Layer 7 of a small transformer language model trained on English Wikipedia (13 layers, counted from 0, width 64).
A neuron adds its activation times its output weights to the MLP's output. To switch it off is to set its activation to zero at one token and run the rest of the model.
A neuron's activation on a vector x is GELU(weights . x), where the dot is the dot product.

Input weights of the MLP neurons that the questions are about. A number n stands for (n - 500) times 0.001.
n18: 471 543 651 357 511 358 365 281 710 214 607 895 522 324 493 533 375 655 518 575 513 519 490 748 576 432 696 344 488 595 274 576 512 538 382 170 571 475 412 520 550 546 427 528 337 711 652 545 570 439 552 568 524 503 811 374 488 383 595 635 429 555 459 531
n37: 452 658 492 378 515 508 380 598 320 366 637 507 623 524 509 563 461 445 664 491 296 268 445 740 603 627 561 557 313 529 205 363 339 515 518 405 397 789 533 615 609 371 450 529 131 452 523 820 605 618 444 568 525 668 531 836 455 617 621 589 260 489 310 398
n103: 320 519 527 381 311 403 482 457 521 463 648 457 485 395 540 493 423 636 344 610 450 542 497 468 601 645 701 453 528 402 624 624 554 656 421 311 532 568 356 495 493 492 453 384 268 554 614 676 553 725 556 713 492 753 604 557 563 669 330 507 547 701 478 357
n109: 435 494 423 305 559 550 318 510 427 351 533 472 522 456 661 464 415 698 324 503 512 480 626 379 609 441 461 505 411 378 551 583 529 687 563 621 283 820 450 491 280 758 555 668 414 556 518 884 634 720 617 514 558 649 302 476 710 369 385 406 447 358 353 635
n117: 690 431 695 730 581 575 510 342 625 509 705 537 438 714 510 604 346 275 402 93 593 439 653 386 215 495 606 129 463 841 176 715 167 497 63 313 471 560 559 523 488 581 615 894 352 575 550 564 542 460 640 467 436 357 519 498 529 409 314 776 395 666 594 224
n194: 491 399 411 751 465 599 602 676 603 320 391 456 708 667 426 461 33 692 535 384 370 553 303 419 287 562 688 374 670 700 411 797 432 681 457 739 690 422 325 794 231 525 537 388 570 463 401 409 676 553 431 663 568 489 505 475 381 560 244 493 479 363 465 402
n215: 607 308 581 680 328 465 385 721 360 402 978 630 357 488 522 369 402 660 399 114 618 486 572 643 563 278 679 494 317 489 366 566 728 400 573 494 426 613 597 739 450 589 561 623 315 614 513 424 679 475 461 513 437 518 409 668 552 278 468 487 519 554 318 203
n231: 702 613 395 775 289 492 474 762 410 528 482 358 547 571 600 739 709 490 417 621 414 338 399 421 350 414 405 418 607 484 477 667 672 615 609 229 644 557 337 282 448 408 370 322 481 549 480 621 492 452 480 457 388 515 503 603 519 615 199 450 210 627 380 516
n234: 637 413 425 275 584 556 368 573 452 446 555 569 500 475 487 544 509 499 688 670 623 428 533 686 502 477 745 476 268 525 469 466 642 410 562 381 395 572 453 427 535 331 330 860 127 804 459 402 386 501 506 490 744 888 290 667 170 583 424 554 478 424 397 460
n253: 612 404 635 690 607 327 465 359 558 467 531 506 531 585 497 482 360 461 502 538 229 501 559 546 615 524 661 93 619 581 423 465 606 267 557 246 616 589 286 495 495 589 466 495 434 511 463 582 395 743 809 356 650 401 453 431 573 490 639 428 495 569 283 207
n289: 547 557 343 346 415 755 596 290 558 203 329 443 562 613 478 789 238 391 456 533 863 423 471 489 415 375 564 587 374 646 513 487 381 664 496 589 594 446 340 487 548 415 530 437 520 661 421 613 527 642 299 569 264 720 641 599 647 452 494 303 461 700 392 448
n302: 690 633 483 689 407 899 258 742 583 345 711 571 483 667 389 554 620 336 588 520 575 376 366 536 400 252 293 603 406 365 500 595 422 495 610 509 354 670 421 276 523 412 435 476 185 481 460 477 574 689 429 498 359 475 644 791 421 628 523 319 251 502 553 474
n308: 534 621 469 478 569 240 478 547 541 547 556 535 631 450 712 571 418 808 617 582 605 552 440 619 495 372 547 470 512 471 491 431 564 526 378 567 517 787 338 409 531 389 460 436 233 318 421 213 461 653 808 434 485 525 353 457 554 571 350 560 157 679 585 477
n320: 466 572 484 722 554 478 689 571 376 452 634 785 491 652 558 681 561 276 241 259 391 511 160 485 512 477 410 606 585 874 396 522 564 442 351 398 460 599 356 448 490 749 558 401 405 374 645 450 586 415 555 102 457 456 591 441 402 613 605 576 244 408 485 145
n323: 785 435 459 624 525 278 253 438 642 546 521 722 479 527 362 419 595 415 499 311 368 372 513 602 498 440 822 589 395 809 23 820 294 350 518 346 182 656 518 460 436 585 396 374 456 598 830 491 718 494 567 719 457 435 559 483 441 145 619 684 506 531 246 467
n359: 492 657 458 910 275 369 394 629 674 316 449 497 809 553 695 556 427 454 378 429 416 369 501 517 471 274 651 573 639 847 420 771 220 542 341 711 557 356 560 583 448 712 334 242 546 481 472 694 675 405 244 478 505 643 343 567 575 593 544 333 340 434 453 549

Output weights of the MLP neurons that the questions are about. A number n stands for (n - 500) times 0.0012.
n18: 361 479 476 476 637 412 317 730 380 585 418 394 283 479 407 619 338 507 572 574 382 398 298 385 500 479 591 539 665 207 380 525 584 710 646 760 522 670 651 367 449 649 662 579 435 415 588 422 529 682 654 412 489 671 163 575 525 605 376 194 535 537 341 498
n37: 542 384 596 714 464 533 558 321 398 560 332 646 518 466 449 322 737 609 596 397 610 749 464 366 433 393 605 316 693 389 407 326 490 695 366 432 646 508 495 475 165 626 360 624 688 510 595 408 486 607 428 400 339 477 378 391 627 531 541 619 548 486 398 595
n103: 368 523 409 499 640 588 631 595 595 534 427 456 531 551 523 516 486 457 536 421 463 603 452 411 380 485 531 558 382 394 455 357 613 451 501 732 477 565 562 531 532 274 590 711 689 495 489 498 501 326 331 445 356 381 420 522 497 500 659 679 449 354 502 783
n109: 518 514 474 572 630 442 583 372 679 401 618 738 426 373 408 422 564 692 493 490 521 540 492 630 438 590 555 545 541 464 510 560 368 536 585 641 457 321 445 372 674 574 400 425 573 403 548 519 208 364 463 451 276 452 535 454 464 606 485 524 640 516 531 503
n117: 464 845 594 545 245 718 561 608 400 401 605 446 966 427 418 687 496 559 468 616 304 118 610 616 505 647 204 623 368 390 489 806 555 550 512 429 459 307 249 495 442 510 553 386 577 422 526 711 622 242 289 526 383 464 373 437 560 498 388 578 243 515 541 945
n194: 756 298 678 625 532 748 372 419 323 599 442 410 676 656 402 248 339 734 407 698 495 511 370 505 432 349 536 353 383 508 271 795 570 450 261 574 237 549 500 470 571 410 626 637 581 458 522 420 490 746 620 539 330 292 393 666 510 663 591 458 633 591 485 510
n215: 844 592 377 781 552 568 776 791 532 470 679 621 442 413 527 573 359 508 554 319 653 701 383 155 469 610 645 583 313 522 72 621 398 356 564 591 354 526 196 385 530 619 362 415 608 535 303 383 620 475 643 733 564 524 582 629 470 326 175 461 730 399 323 452
n231: 428 588 673 334 514 463 414 316 675 555 421 120 466 561 590 544 683 450 451 584 472 544 528 501 460 384 498 534 479 373 882 434 628 430 425 349 496 600 507 442 375 588 713 689 571 477 538 497 427 330 566 490 513 480 346 314 435 554 437 602 624 423 466 587
n234: 283 581 627 504 572 424 561 529 344 595 267 297 256 421 553 461 388 390 513 554 534 439 458 635 647 510 501 411 473 448 626 480 601 479 429 207 497 401 557 613 583 518 628 715 807 604 551 666 312 470 537 524 264 549 455 582 616 538 450 467 520 464 418 614
n253: 505 417 429 410 761 585 663 568 595 571 453 533 481 501 440 409 453 572 462 510 764 754 446 447 503 574 417 685 356 368 381 375 626 610 430 645 529 374 450 511 512 505 404 744 638 380 452 555 498 387 206 609 490 434 533 437 538 424 462 490 439 286 603 576
n289: 559 534 625 449 439 345 595 464 427 422 574 734 484 321 519 524 522 574 523 522 403 606 720 642 699 421 350 402 578 323 706 510 526 440 551 532 607 484 504 467 445 382 629 566 401 559 440 438 355 444 498 581 494 404 322 531 498 374 432 560 357 613 640 455
n302: 557 386 471 579 495 588 306 391 721 589 560 382 340 459 386 372 622 411 594 606 582 439 371 445 686 567 509 374 455 507 823 457 562 496 639 562 265 716 622 336 537 394 485 407 375 404 417 676 453 568 287 314 356 478 521 419 633 450 695 603 597 512 701 440
n308: 502 414 478 451 453 491 710 504 609 348 640 505 404 448 256 611 761 422 291 334 533 531 520 453 493 465 446 442 549 534 406 505 448 638 562 620 576 266 591 554 532 523 520 391 370 617 454 538 518 541 480 586 607 566 423 584 636 417 629 512 649 472 485 450
n320: 533 458 560 141 590 553 565 548 654 634 576 608 457 329 601 284 516 444 358 645 698 477 507 300 252 549 556 468 626 789 408 284 353 588 769 457 418 540 579 490 431 429 604 338 588 478 412 392 351 602 366 666 537 446 375 555 476 411 655 573 683 609 518 407
n323: 261 615 326 339 532 513 281 418 507 545 420 481 522 529 709 470 760 749 672 696 379 448 549 406 531 693 303 416 541 433 835 275 619 364 659 550 520 502 478 484 403 398 590 700 436 391 159 669 139 597 605 486 405 667 481 518 562 462 717 500 368 464 808 491
n359: 630 414 748 429 491 296 382 229 682 729 338 466 513 631 512 482 562 559 503 345 404 597 381 366 409 596 575 626 649 656 332 498 422 542 434 324 580 225 520 404 439 496 321 345 492 267 562 714 571 664 489 387 653 324 466 622 714 651 687 505 694 382 441 654

Each question names a token from some text and the token that comes next. It shows the vector x that enters the MLP there. A number n stands for (n - 500) times 0.014.

Then comes g, the gradient of the next token's log-probability with respect to the MLP's output, scaled to length 1. A neuron's effect is roughly proportional to its activation times (output weights . g). A number n stands for (n - 500) times 0.00087.

" In", then " all"
x: 479 554 528 469 682 561 598 626 514 342 352 278 430 507 410 479 524 486 446 531 518 432 538 543 435 451 356 402 570 617 759 475 417 396 610 624 418 329 652 539 661 456 787 564 683 495 418 365 416 526 444 526 415 431 474 438 512 495 679 398 464 539 586 503
g: 652 562 812 63 456 651 464 624 552 444 444 400 419 439 436 832 543 396 433 782 609 637 505 508 726 501 369 464 637 467 505 486 353 647 392 272 384 285 551 556 503 565 414 335 589 333 660 425 636 426 490 818 542 586 352 549 284 316 460 622 401 663 448 322
Switching off which neuron hurts the next token most? n289

"\n", then "- D"
x: 533 509 380 623 559 457 383 374 485 585 419 406 527 494 512 475 986 557 570 550 383 349 542 486 447 315 461 487 489 487 717 509 472 441 465 398 414 557 837 463 492 492 669 472 364 494 433 487 481 523 523 450 514 376 534 465 455 497 575 584 586 583 564 486
g: 509 719 613 580 521 582 785 277 441 581 430 408 587 585 572 560 430 469 530 420 466 581 555 383 205 373 522 393 509 412 436 766 573 325 405 434 507 33 731 603 383 612 538 211 641 468 415 517 454 576 593 454 634 803 240 648 639 309 591 611 572 602 330 347
Which neuron, switched off, raises the next token's probability most? n302

"-", then "74"
x: 408 538 477 382 535 300 380 667 492 528 593 459 494 628 91 443 515 563 513 391 470 666 571 488 687 496 365 660 449 390 458 550 498 556 519 441 412 464 770 538 676 417 679 496 568 460 304 414 333 479 545 593 465 357 397 528 564 536 694 582 558 567 592 499
g: 527 695 554 568 562 612 799 215 561 275 546 501 583 611 611 206 313 513 486 453 602 485 372 567 414 465 410 458 439 465 600 330 268 541 517 629 329 461 407 402 494 589 359 764 426 381 574 687 383 620 409 485 211 573 373 683 549 732 348 303 899 535 563 711
Switching off which neuron hurts the next token most? n215

"ul", then "ham"
x: 287 502 528 343 678 597 476 604 533 477 489 559 562 467 252 442 556 467 675 397 481 485 477 447 642 581 528 691 705 405 625 306 592 415 422 499 560 363 810 275 595 415 725 523 578 448 488 353 530 595 456 454 397 372 535 566 505 452 533 441 450 514 536 454
g: 325 725 331 357 584 516 469 481 526 675 596 434 505 356 435 594 619 459 524 599 517 471 589 673 318 612 425 545 506 434 412 619 388 475 642 478 282 437 660 444 661 894 626 470 360 523 535 653 490 683 201 444 852 664 170 370 396 249 449 643 392 250 612 378
Switching off which neuron hurts the next token most? n37

" | ", then "13"
x: 469 472 550 492 648 520 565 462 458 539 436 376 423 394 473 202 638 603 474 600 417 632 728 549 508 511 385 715 666 536 599 493 673 447 456 467 554 489 591 457 538 411 617 581 719 344 454 409 242 585 525 338 362 427 424 378 565 574 508 573 325 563 492 509
g: 461 829 618 510 626 490 469 408 776 471 483 575 512 484 224 374 612 463 597 467 474 556 358 645 572 372 579 701 362 609 591 368 336 417 139 540 585 239 570 209 470 741 549 553 535 678 401 371 459 320 494 409 659 554 179 578 752 485 543 324 517 548 758 452
Switching off which neuron hurts the next token most? n308

"0", then "."
x: 343 457 440 717 660 435 617 523 607 523 295 322 467 542 295 444 546 527 425 482 343 503 582 556 528 493 442 660 737 476 531 606 563 554 601 535 729 203 568 461 534 577 741 659 631 478 350 488 393 469 480 403 336 419 471 428 420 460 518 484 572 649 422 433
g: 348 587 613 613 369 531 574 531 622 395 591 547 439 503 428 584 502 567 307 491 431 500 247 494 581 522 372 873 529 467 597 454 640 379 841 522 426 519 225 555 331 359 460 472 767 246 343 625 548 407 618 770 426 348 660 383 475 650 728 719 256 483 392 218
Switching off which neuron hurts the next token most? n253

"u", then " D"
x: 368 578 363 203 567 439 598 550 652 570 488 431 619 488 210 357 562 471 605 479 663 495 537 483 555 556 610 642 511 397 518 327 445 446 590 539 527 255 836 355 620 486 506 584 614 636 429 482 305 479 300 468 504 297 488 600 408 638 605 557 515 524 497 559
g: 493 578 506 508 429 896 704 542 584 501 320 352 522 368 641 479 375 399 403 504 570 600 548 625 702 563 377 537 580 470 585 319 450 424 700 384 438 610 522 773 411 581 462 722 513 610 380 640 427 534 477 417 492 540 433 344 437 279 345 102 649 653 642 27
Switching off which neuron hurts the next token most? n234

" gu", then "est"
x: 361 649 407 556 453 400 573 447 705 534 492 455 489 182 351 467 571 601 482 458 635 560 488 453 557 498 587 621 558 527 728 483 312 535 668 582 550 301 760 347 567 543 483 452 572 509 440 473 314 461 555 615 328 323 551 401 515 501 584 504 488 579 474 408
g: 476 665 601 384 683 706 375 534 515 552 633 504 316 590 254 475 530 318 462 630 588 455 431 707 492 437 589 691 743 474 519 715 336 582 706 351 312 621 511 741 411 647 565 552 580 509 464 310 346 184 291 488 516 421 553 112 316 274 429 611 661 693 420 439
Which neuron, switched off, raises the next token's probability most? n359

"s that", then " off"
x: 562 608 462 662 559 566 457 489 546 488 516 221 321 446 406 471 645 564 587 578 427 487 382 537 498 438 497 499 440 399 884 570 568 554 427 396 437 569 574 479 585 470 598 464 362 561 320 499 446 441 411 431 543 505 507 457 453 536 567 559 521 604 624 449
g: 532 550 487 477 443 615 660 677 270 397 525 481 512 418 412 704 505 256 575 525 571 646 554 188 546 449 624 653 629 435 601 375 278 654 256 553 579 422 620 495 207 466 637 211 303 645 685 417 639 775 614 607 600 544 165 412 319 624 405 739 400 538 501 396
Which neuron, switched off, raises the next token's probability most? n302

"\n\n", then "H"
x: 764 535 379 451 627 492 368 458 492 576 363 469 395 480 401 480 958 574 540 589 388 367 544 524 490 371 540 532 473 504 658 509 434 495 426 387 381 463 807 467 608 455 580 441 365 487 372 477 427 574 485 430 499 355 520 506 535 524 606 504 538 620 518 459
g: 604 399 569 530 573 497 689 389 489 301 830 383 494 605 556 547 570 280 604 499 508 361 533 359 300 712 490 357 40 622 314 494 463 752 621 537 345 242 771 611 563 528 571 502 291 228 520 493 479 427 536 639 408 489 444 769 537 442 684 558 331 598 625 497
Switching off which neuron hurts the next token most? n302

"airs", then " Cup"
x: 247 520 481 387 532 419 569 593 552 647 518 310 426 289 327 562 753 524 544 564 361 598 466 627 622 481 456 609 543 208 693 459 581 481 458 527 395 504 676 517 464 382 622 494 569 392 456 626 482 541 600 451 419 441 384 468 539 526 554 404 589 491 616 660
g: 552 577 462 99 638 352 378 618 607 270 537 540 469 384 341 558 433 798 384 490 556 528 692 741 300 347 763 420 867 574 475 512 543 442 626 220 564 459 388 694 539 494 480 817 438 550 558 250 513 339 544 424 534 574 219 461 582 461 372 521 533 486 541 573
Switching off which neuron hurts the next token most? n109

"2", then "\n"
x: 192 483 424 609 572 428 671 494 522 559 302 313 367 531 202 499 631 528 592 476 463 674 592 461 463 528 420 496 669 564 595 605 487 519 432 467 801 421 492 538 562 419 764 650 458 507 371 443 464 479 467 463 361 395 498 462 542 558 480 523 608 567 475 468
g: 445 239 323 617 653 532 653 497 457 480 721 193 591 547 260 406 550 360 510 423 458 414 488 382 306 439 682 661 714 360 571 567 351 451 221 564 565 555 574 374 813 515 600 438 701 557 464 619 442 608 706 187 382 501 471 538 620 654 759 694 260 531 341 444
Switching off which neuron hurts the next token most? n194

" R", then "ado"
x: 175 589 690 265 621 435 492 522 576 565 439 424 287 434 503 356 647 460 446 526 513 520 506 580 621 533 397 456 477 558 569 541 534 415 358 481 416 393 646 524 627 519 599 484 539 689 479 446 453 319 483 554 467 381 437 444 642 523 773 514 648 568 396 651
g: 363 239 333 369 532 699 526 505 674 714 347 551 388 251 454 406 708 469 830 501 392 477 364 417 462 462 537 655 752 295 687 347 406 558 406 622 691 847 535 568 392 721 558 539 798 599 282 450 547 451 499 485 454 475 512 296 420 265 360 425 473 502 666 493
Which neuron, switched off, raises the next token's probability most? n323

" | ", then "25"
x: 406 463 417 578 524 486 554 505 441 494 464 281 574 432 335 282 762 566 532 594 449 468 594 457 460 340 437 595 599 484 760 554 521 453 400 445 569 584 550 472 612 442 535 509 454 448 429 445 175 597 580 423 492 477 411 467 583 533 623 608 625 628 526 688
g: 417 800 316 573 467 535 853 326 556 620 475 701 403 617 173 707 513 523 306 659 841 591 361 449 213 548 551 607 558 671 477 368 380 494 519 394 564 491 508 279 311 766 523 414 348 681 507 435 476 392 465 403 604 595 379 354 592 405 373 466 674 631 439 364
Switching off which neuron hurts the next token most? n308

"| ", then "11"
x: 392 453 488 726 646 481 483 453 568 483 436 390 490 461 429 305 782 495 488 500 402 414 575 551 453 411 304 539 528 586 533 710 556 387 477 407 540 553 766 378 536 628 666 631 701 439 477 435 428 459 547 407 422 329 418 480 466 503 660 675 348 512 507 657
g: 484 362 673 404 615 755 532 316 756 570 357 457 468 351 511 147 573 350 477 656 605 559 661 261 502 591 648 515 374 460 558 451 375 635 328 566 411 459 569 420 223 454 711 713 432 664 377 282 292 356 787 601 486 583 309 621 386 579 680 648 556 667 513 315
Which neuron, switched off, raises the next token's probability most? n117

"ai", then " | C"
x: 206 659 485 94 472 455 493 467 470 665 434 425 361 393 231 482 632 552 520 484 497 630 566 449 546 560 600 522 428 314 705 498 627 442 487 426 513 346 739 513 582 377 555 630 591 470 559 542 433 605 437 462 439 375 550 469 421 579 520 460 695 639 629 583
g: 551 475 421 557 695 692 627 403 621 615 259 548 420 379 641 712 444 109 630 390 466 377 703 684 417 352 502 545 226 332 447 512 480 478 501 612 628 535 678 574 474 625 440 585 385 604 579 402 596 541 724 256 334 420 530 386 233 550 282 352 643 753 326 741
Switching off which neuron hurts the next token most? n103

"of", then "arm"
x: 238 518 535 298 565 491 473 500 542 620 510 504 234 541 474 424 561 545 472 517 468 579 406 409 438 420 304 610 642 186 733 644 476 502 538 427 527 453 707 411 605 484 655 464 641 472 437 533 463 640 534 523 519 500 533 463 453 540 503 359 467 588 610 751
g: 467 345 537 846 492 353 300 443 436 453 836 548 456 469 439 540 623 606 551 613 424 133 478 684 320 562 533 371 608 669 361 459 376 483 681 555 516 479 551 242 769 308 386 243 500 604 577 350 744 376 366 476 824 483 511 667 448 433 605 684 474 433 378 522
Which neuron, switched off, raises the next token's probability most? n103

"E", then "; F"
x: 216 396 490 175 626 499 562 469 537 507 466 402 469 363 296 699 618 516 589 419 487 551 668 488 503 539 364 666 336 392 535 327 548 498 609 420 512 467 773 627 698 272 657 529 472 479 496 558 466 485 452 499 459 343 560 470 491 571 691 553 532 628 577 499
g: 645 687 481 717 598 512 576 695 380 542 498 454 327 219 547 406 462 396 640 524 245 384 586 575 747 290 778 359 572 562 144 444 532 683 238 474 464 532 237 442 520 635 707 539 519 432 473 803 393 741 561 377 553 433 402 548 443 580 260 520 534 393 392 651
Switching off which neuron hurts the next token most? n37

" |", then " Part"
x: 414 477 617 415 698 438 500 562 533 793 497 201 469 484 442 358 576 459 437 495 496 544 616 293 487 461 412 499 490 543 567 566 520 486 353 437 502 288 669 467 591 454 846 564 624 498 333 507 436 506 518 509 417 496 550 539 455 492 505 530 461 554 644 580
g: 614 376 660 551 228 406 701 617 57 546 602 517 552 558 535 222 513 370 502 651 589 360 534 609 349 346 506 368 261 532 484 430 562 555 311 570 451 681 538 488 395 251 684 241 489 567 552 609 616 570 622 488 776 552 598 753 467 542 351 658 558 536 627 196
Which neuron, switched off, raises the next token's probability most? n117

"W", then "; T"
x: 88 487 462 323 526 533 503 441 500 647 552 388 408 439 279 656 623 526 609 542 597 497 601 630 461 584 382 632 592 305 545 433 457 494 554 389 440 548 694 546 687 397 613 515 437 511 366 630 327 427 426 430 407 432 575 488 489 550 627 654 548 585 459 607
g: 599 714 299 462 333 667 775 752 434 523 470 633 370 233 330 385 490 224 511 419 281 530 450 499 369 718 548 210 654 551 391 760 363 422 483 490 505 517 596 615 407 759 296 586 351 521 599 419 384 598 482 830 501 523 388 341 414 542 540 512 694 673 428 634
Switching off which neuron hurts the next token most? n37

" Gold", then " | L"
x: 274 559 445 446 580 485 677 453 643 679 509 467 417 176 356 591 714 443 409 475 574 496 539 558 577 425 600 601 519 464 682 439 455 421 556 503 533 455 668 322 499 436 726 559 593 579 330 365 472 557 579 527 372 339 342 501 638 492 478 426 562 536 481 513
g: 232 378 592 808 691 758 412 615 656 691 442 512 379 645 567 557 440 441 742 485 460 423 452 439 375 350 504 617 345 345 506 313 734 554 427 820 505 347 531 441 653 161 305 479 620 518 392 459 469 684 402 178 358 515 539 719 446 599 555 352 631 470 402 565
Which neuron, switched off, raises the next token's probability most? n103

" Men", then "'s"
x: 243 479 457 500 540 388 570 494 605 638 395 450 443 287 322 360 648 508 495 569 456 439 537 495 621 536 585 377 603 370 685 605 430 546 510 689 316 441 659 388 634 375 521 504 638 705 357 452 424 569 682 478 483 433 486 542 544 550 663 551 507 459 350 427
g: 871 644 258 328 397 256 516 413 602 695 185 490 565 500 406 504 594 379 600 645 308 675 690 415 592 276 652 499 690 647 326 476 372 451 454 478 479 632 451 401 642 265 385 510 456 632 450 423 638 386 621 663 344 318 379 551 608 803 337 481 652 622 602 425
Which neuron, switched off, raises the next token's probability most? n253

" requ", then "ested"
x: 540 545 482 502 533 549 514 321 589 581 486 437 487 228 683 406 521 529 570 546 525 635 460 707 502 509 450 559 677 612 676 360 417 451 502 483 585 389 609 588 647 536 415 416 740 424 459 442 376 359 455 487 454 243 645 266 332 485 534 469 610 573 550 606
g: 487 400 564 253 383 799 585 476 450 723 532 362 584 552 332 347 413 357 335 477 295 475 494 394 348 286 459 479 731 540 648 258 575 801 571 550 498 720 658 360 700 796 857 528 614 527 553 394 597 444 527 177 436 471 373 479 455 426 438 518 711 526 494 408
Switching off which neuron hurts the next token most? n18

"1", then "–"
x: 223 500 496 641 527 520 619 535 555 462 254 215 550 540 292 488 597 560 509 566 412 631 624 529 509 462 423 558 722 527 616 630 574 506 505 487 641 259 537 518 510 513 641 574 617 432 380 421 408 532 544 436 260 456 401 530 490 552 531 540 540 618 321 593
g: 661 708 421 763 416 614 350 645 436 381 719 599 708 546 524 476 556 554 272 485 752 200 422 559 686 217 595 556 467 556 418 615 640 516 589 577 482 433 448 419 110 731 490 365 508 492 623 229 371 449 665 546 303 510 316 759 429 488 479 434 352 353 416 598
Switching off which neuron hurts the next token most? n194

" Co", then "ach"
x: 240 579 368 433 549 445 492 388 814 581 506 415 381 495 407 404 573 521 673 552 588 397 621 650 515 511 572 468 345 443 614 557 444 592 692 609 414 341 744 396 560 452 660 445 546 395 408 432 257 544 622 557 356 408 511 503 407 500 551 493 468 505 555 561
g: 719 454 411 451 568 573 475 682 642 463 399 631 532 525 493 530 174 401 537 514 489 617 444 384 217 538 791 315 673 692 472 465 330 590 517 596 215 388 690 438 291 573 618 119 392 716 606 274 669 398 366 558 541 551 590 455 439 613 466 475 727 290 514 725
Switching off which neuron hurts the next token most? n323

"| ", then "17"
x: 386 438 499 711 639 473 491 461 566 490 434 396 485 472 445 299 783 499 509 510 412 419 530 551 460 422 328 505 472 576 540 729 567 396 468 382 559 554 769 370 529 635 665 610 711 422 486 416 418 456 546 424 420 312 435 474 502 499 659 693 342 510 526 648
g: 418 808 584 357 500 749 539 361 518 664 433 454 539 643 155 134 606 277 371 531 656 401 537 401 451 446 602 513 728 592 507 510 378 688 463 329 464 337 533 449 502 236 825 490 432 646 495 265 395 483 602 376 454 526 268 635 595 518 691 548 677 682 571 462
Which neuron, switched off, raises the next token's probability most? n117

"\n", then "| "
x: 629 542 360 628 577 485 380 423 516 613 461 403 463 473 496 520 948 539 550 538 345 332 558 505 466 294 467 474 540 526 691 543 482 456 492 393 399 515 760 415 511 446 629 556 314 550 420 502 449 495 515 459 458 393 514 457 426 433 543 569 586 661 596 496
g: 447 287 626 467 516 453 576 580 849 534 504 558 569 521 709 457 338 815 383 668 375 577 456 331 413 618 405 240 595 485 451 313 623 424 448 556 140 551 635 452 228 596 561 514 510 390 538 609 501 316 399 490 513 485 496 387 671 442 262 740 875 369 709 452
Switching off which neuron hurts the next token most? n302

"| C", then "ross"
x: 194 462 485 509 756 512 450 478 563 514 498 381 431 483 440 371 784 570 397 575 387 446 604 515 545 479 530 588 306 630 536 633 466 488 499 501 422 476 645 614 521 472 668 496 514 586 418 479 502 445 622 480 372 274 506 313 497 449 731 526 455 602 533 471
g: 442 724 595 245 382 525 616 469 623 569 211 434 586 471 498 613 585 587 552 564 308 527 718 451 487 519 835 654 553 403 761 504 259 361 748 772 586 311 392 519 246 270 546 434 468 449 391 346 836 436 467 529 677 493 512 463 346 436 445 513 489 523 534 194
Switching off which neuron hurts the next token most? n323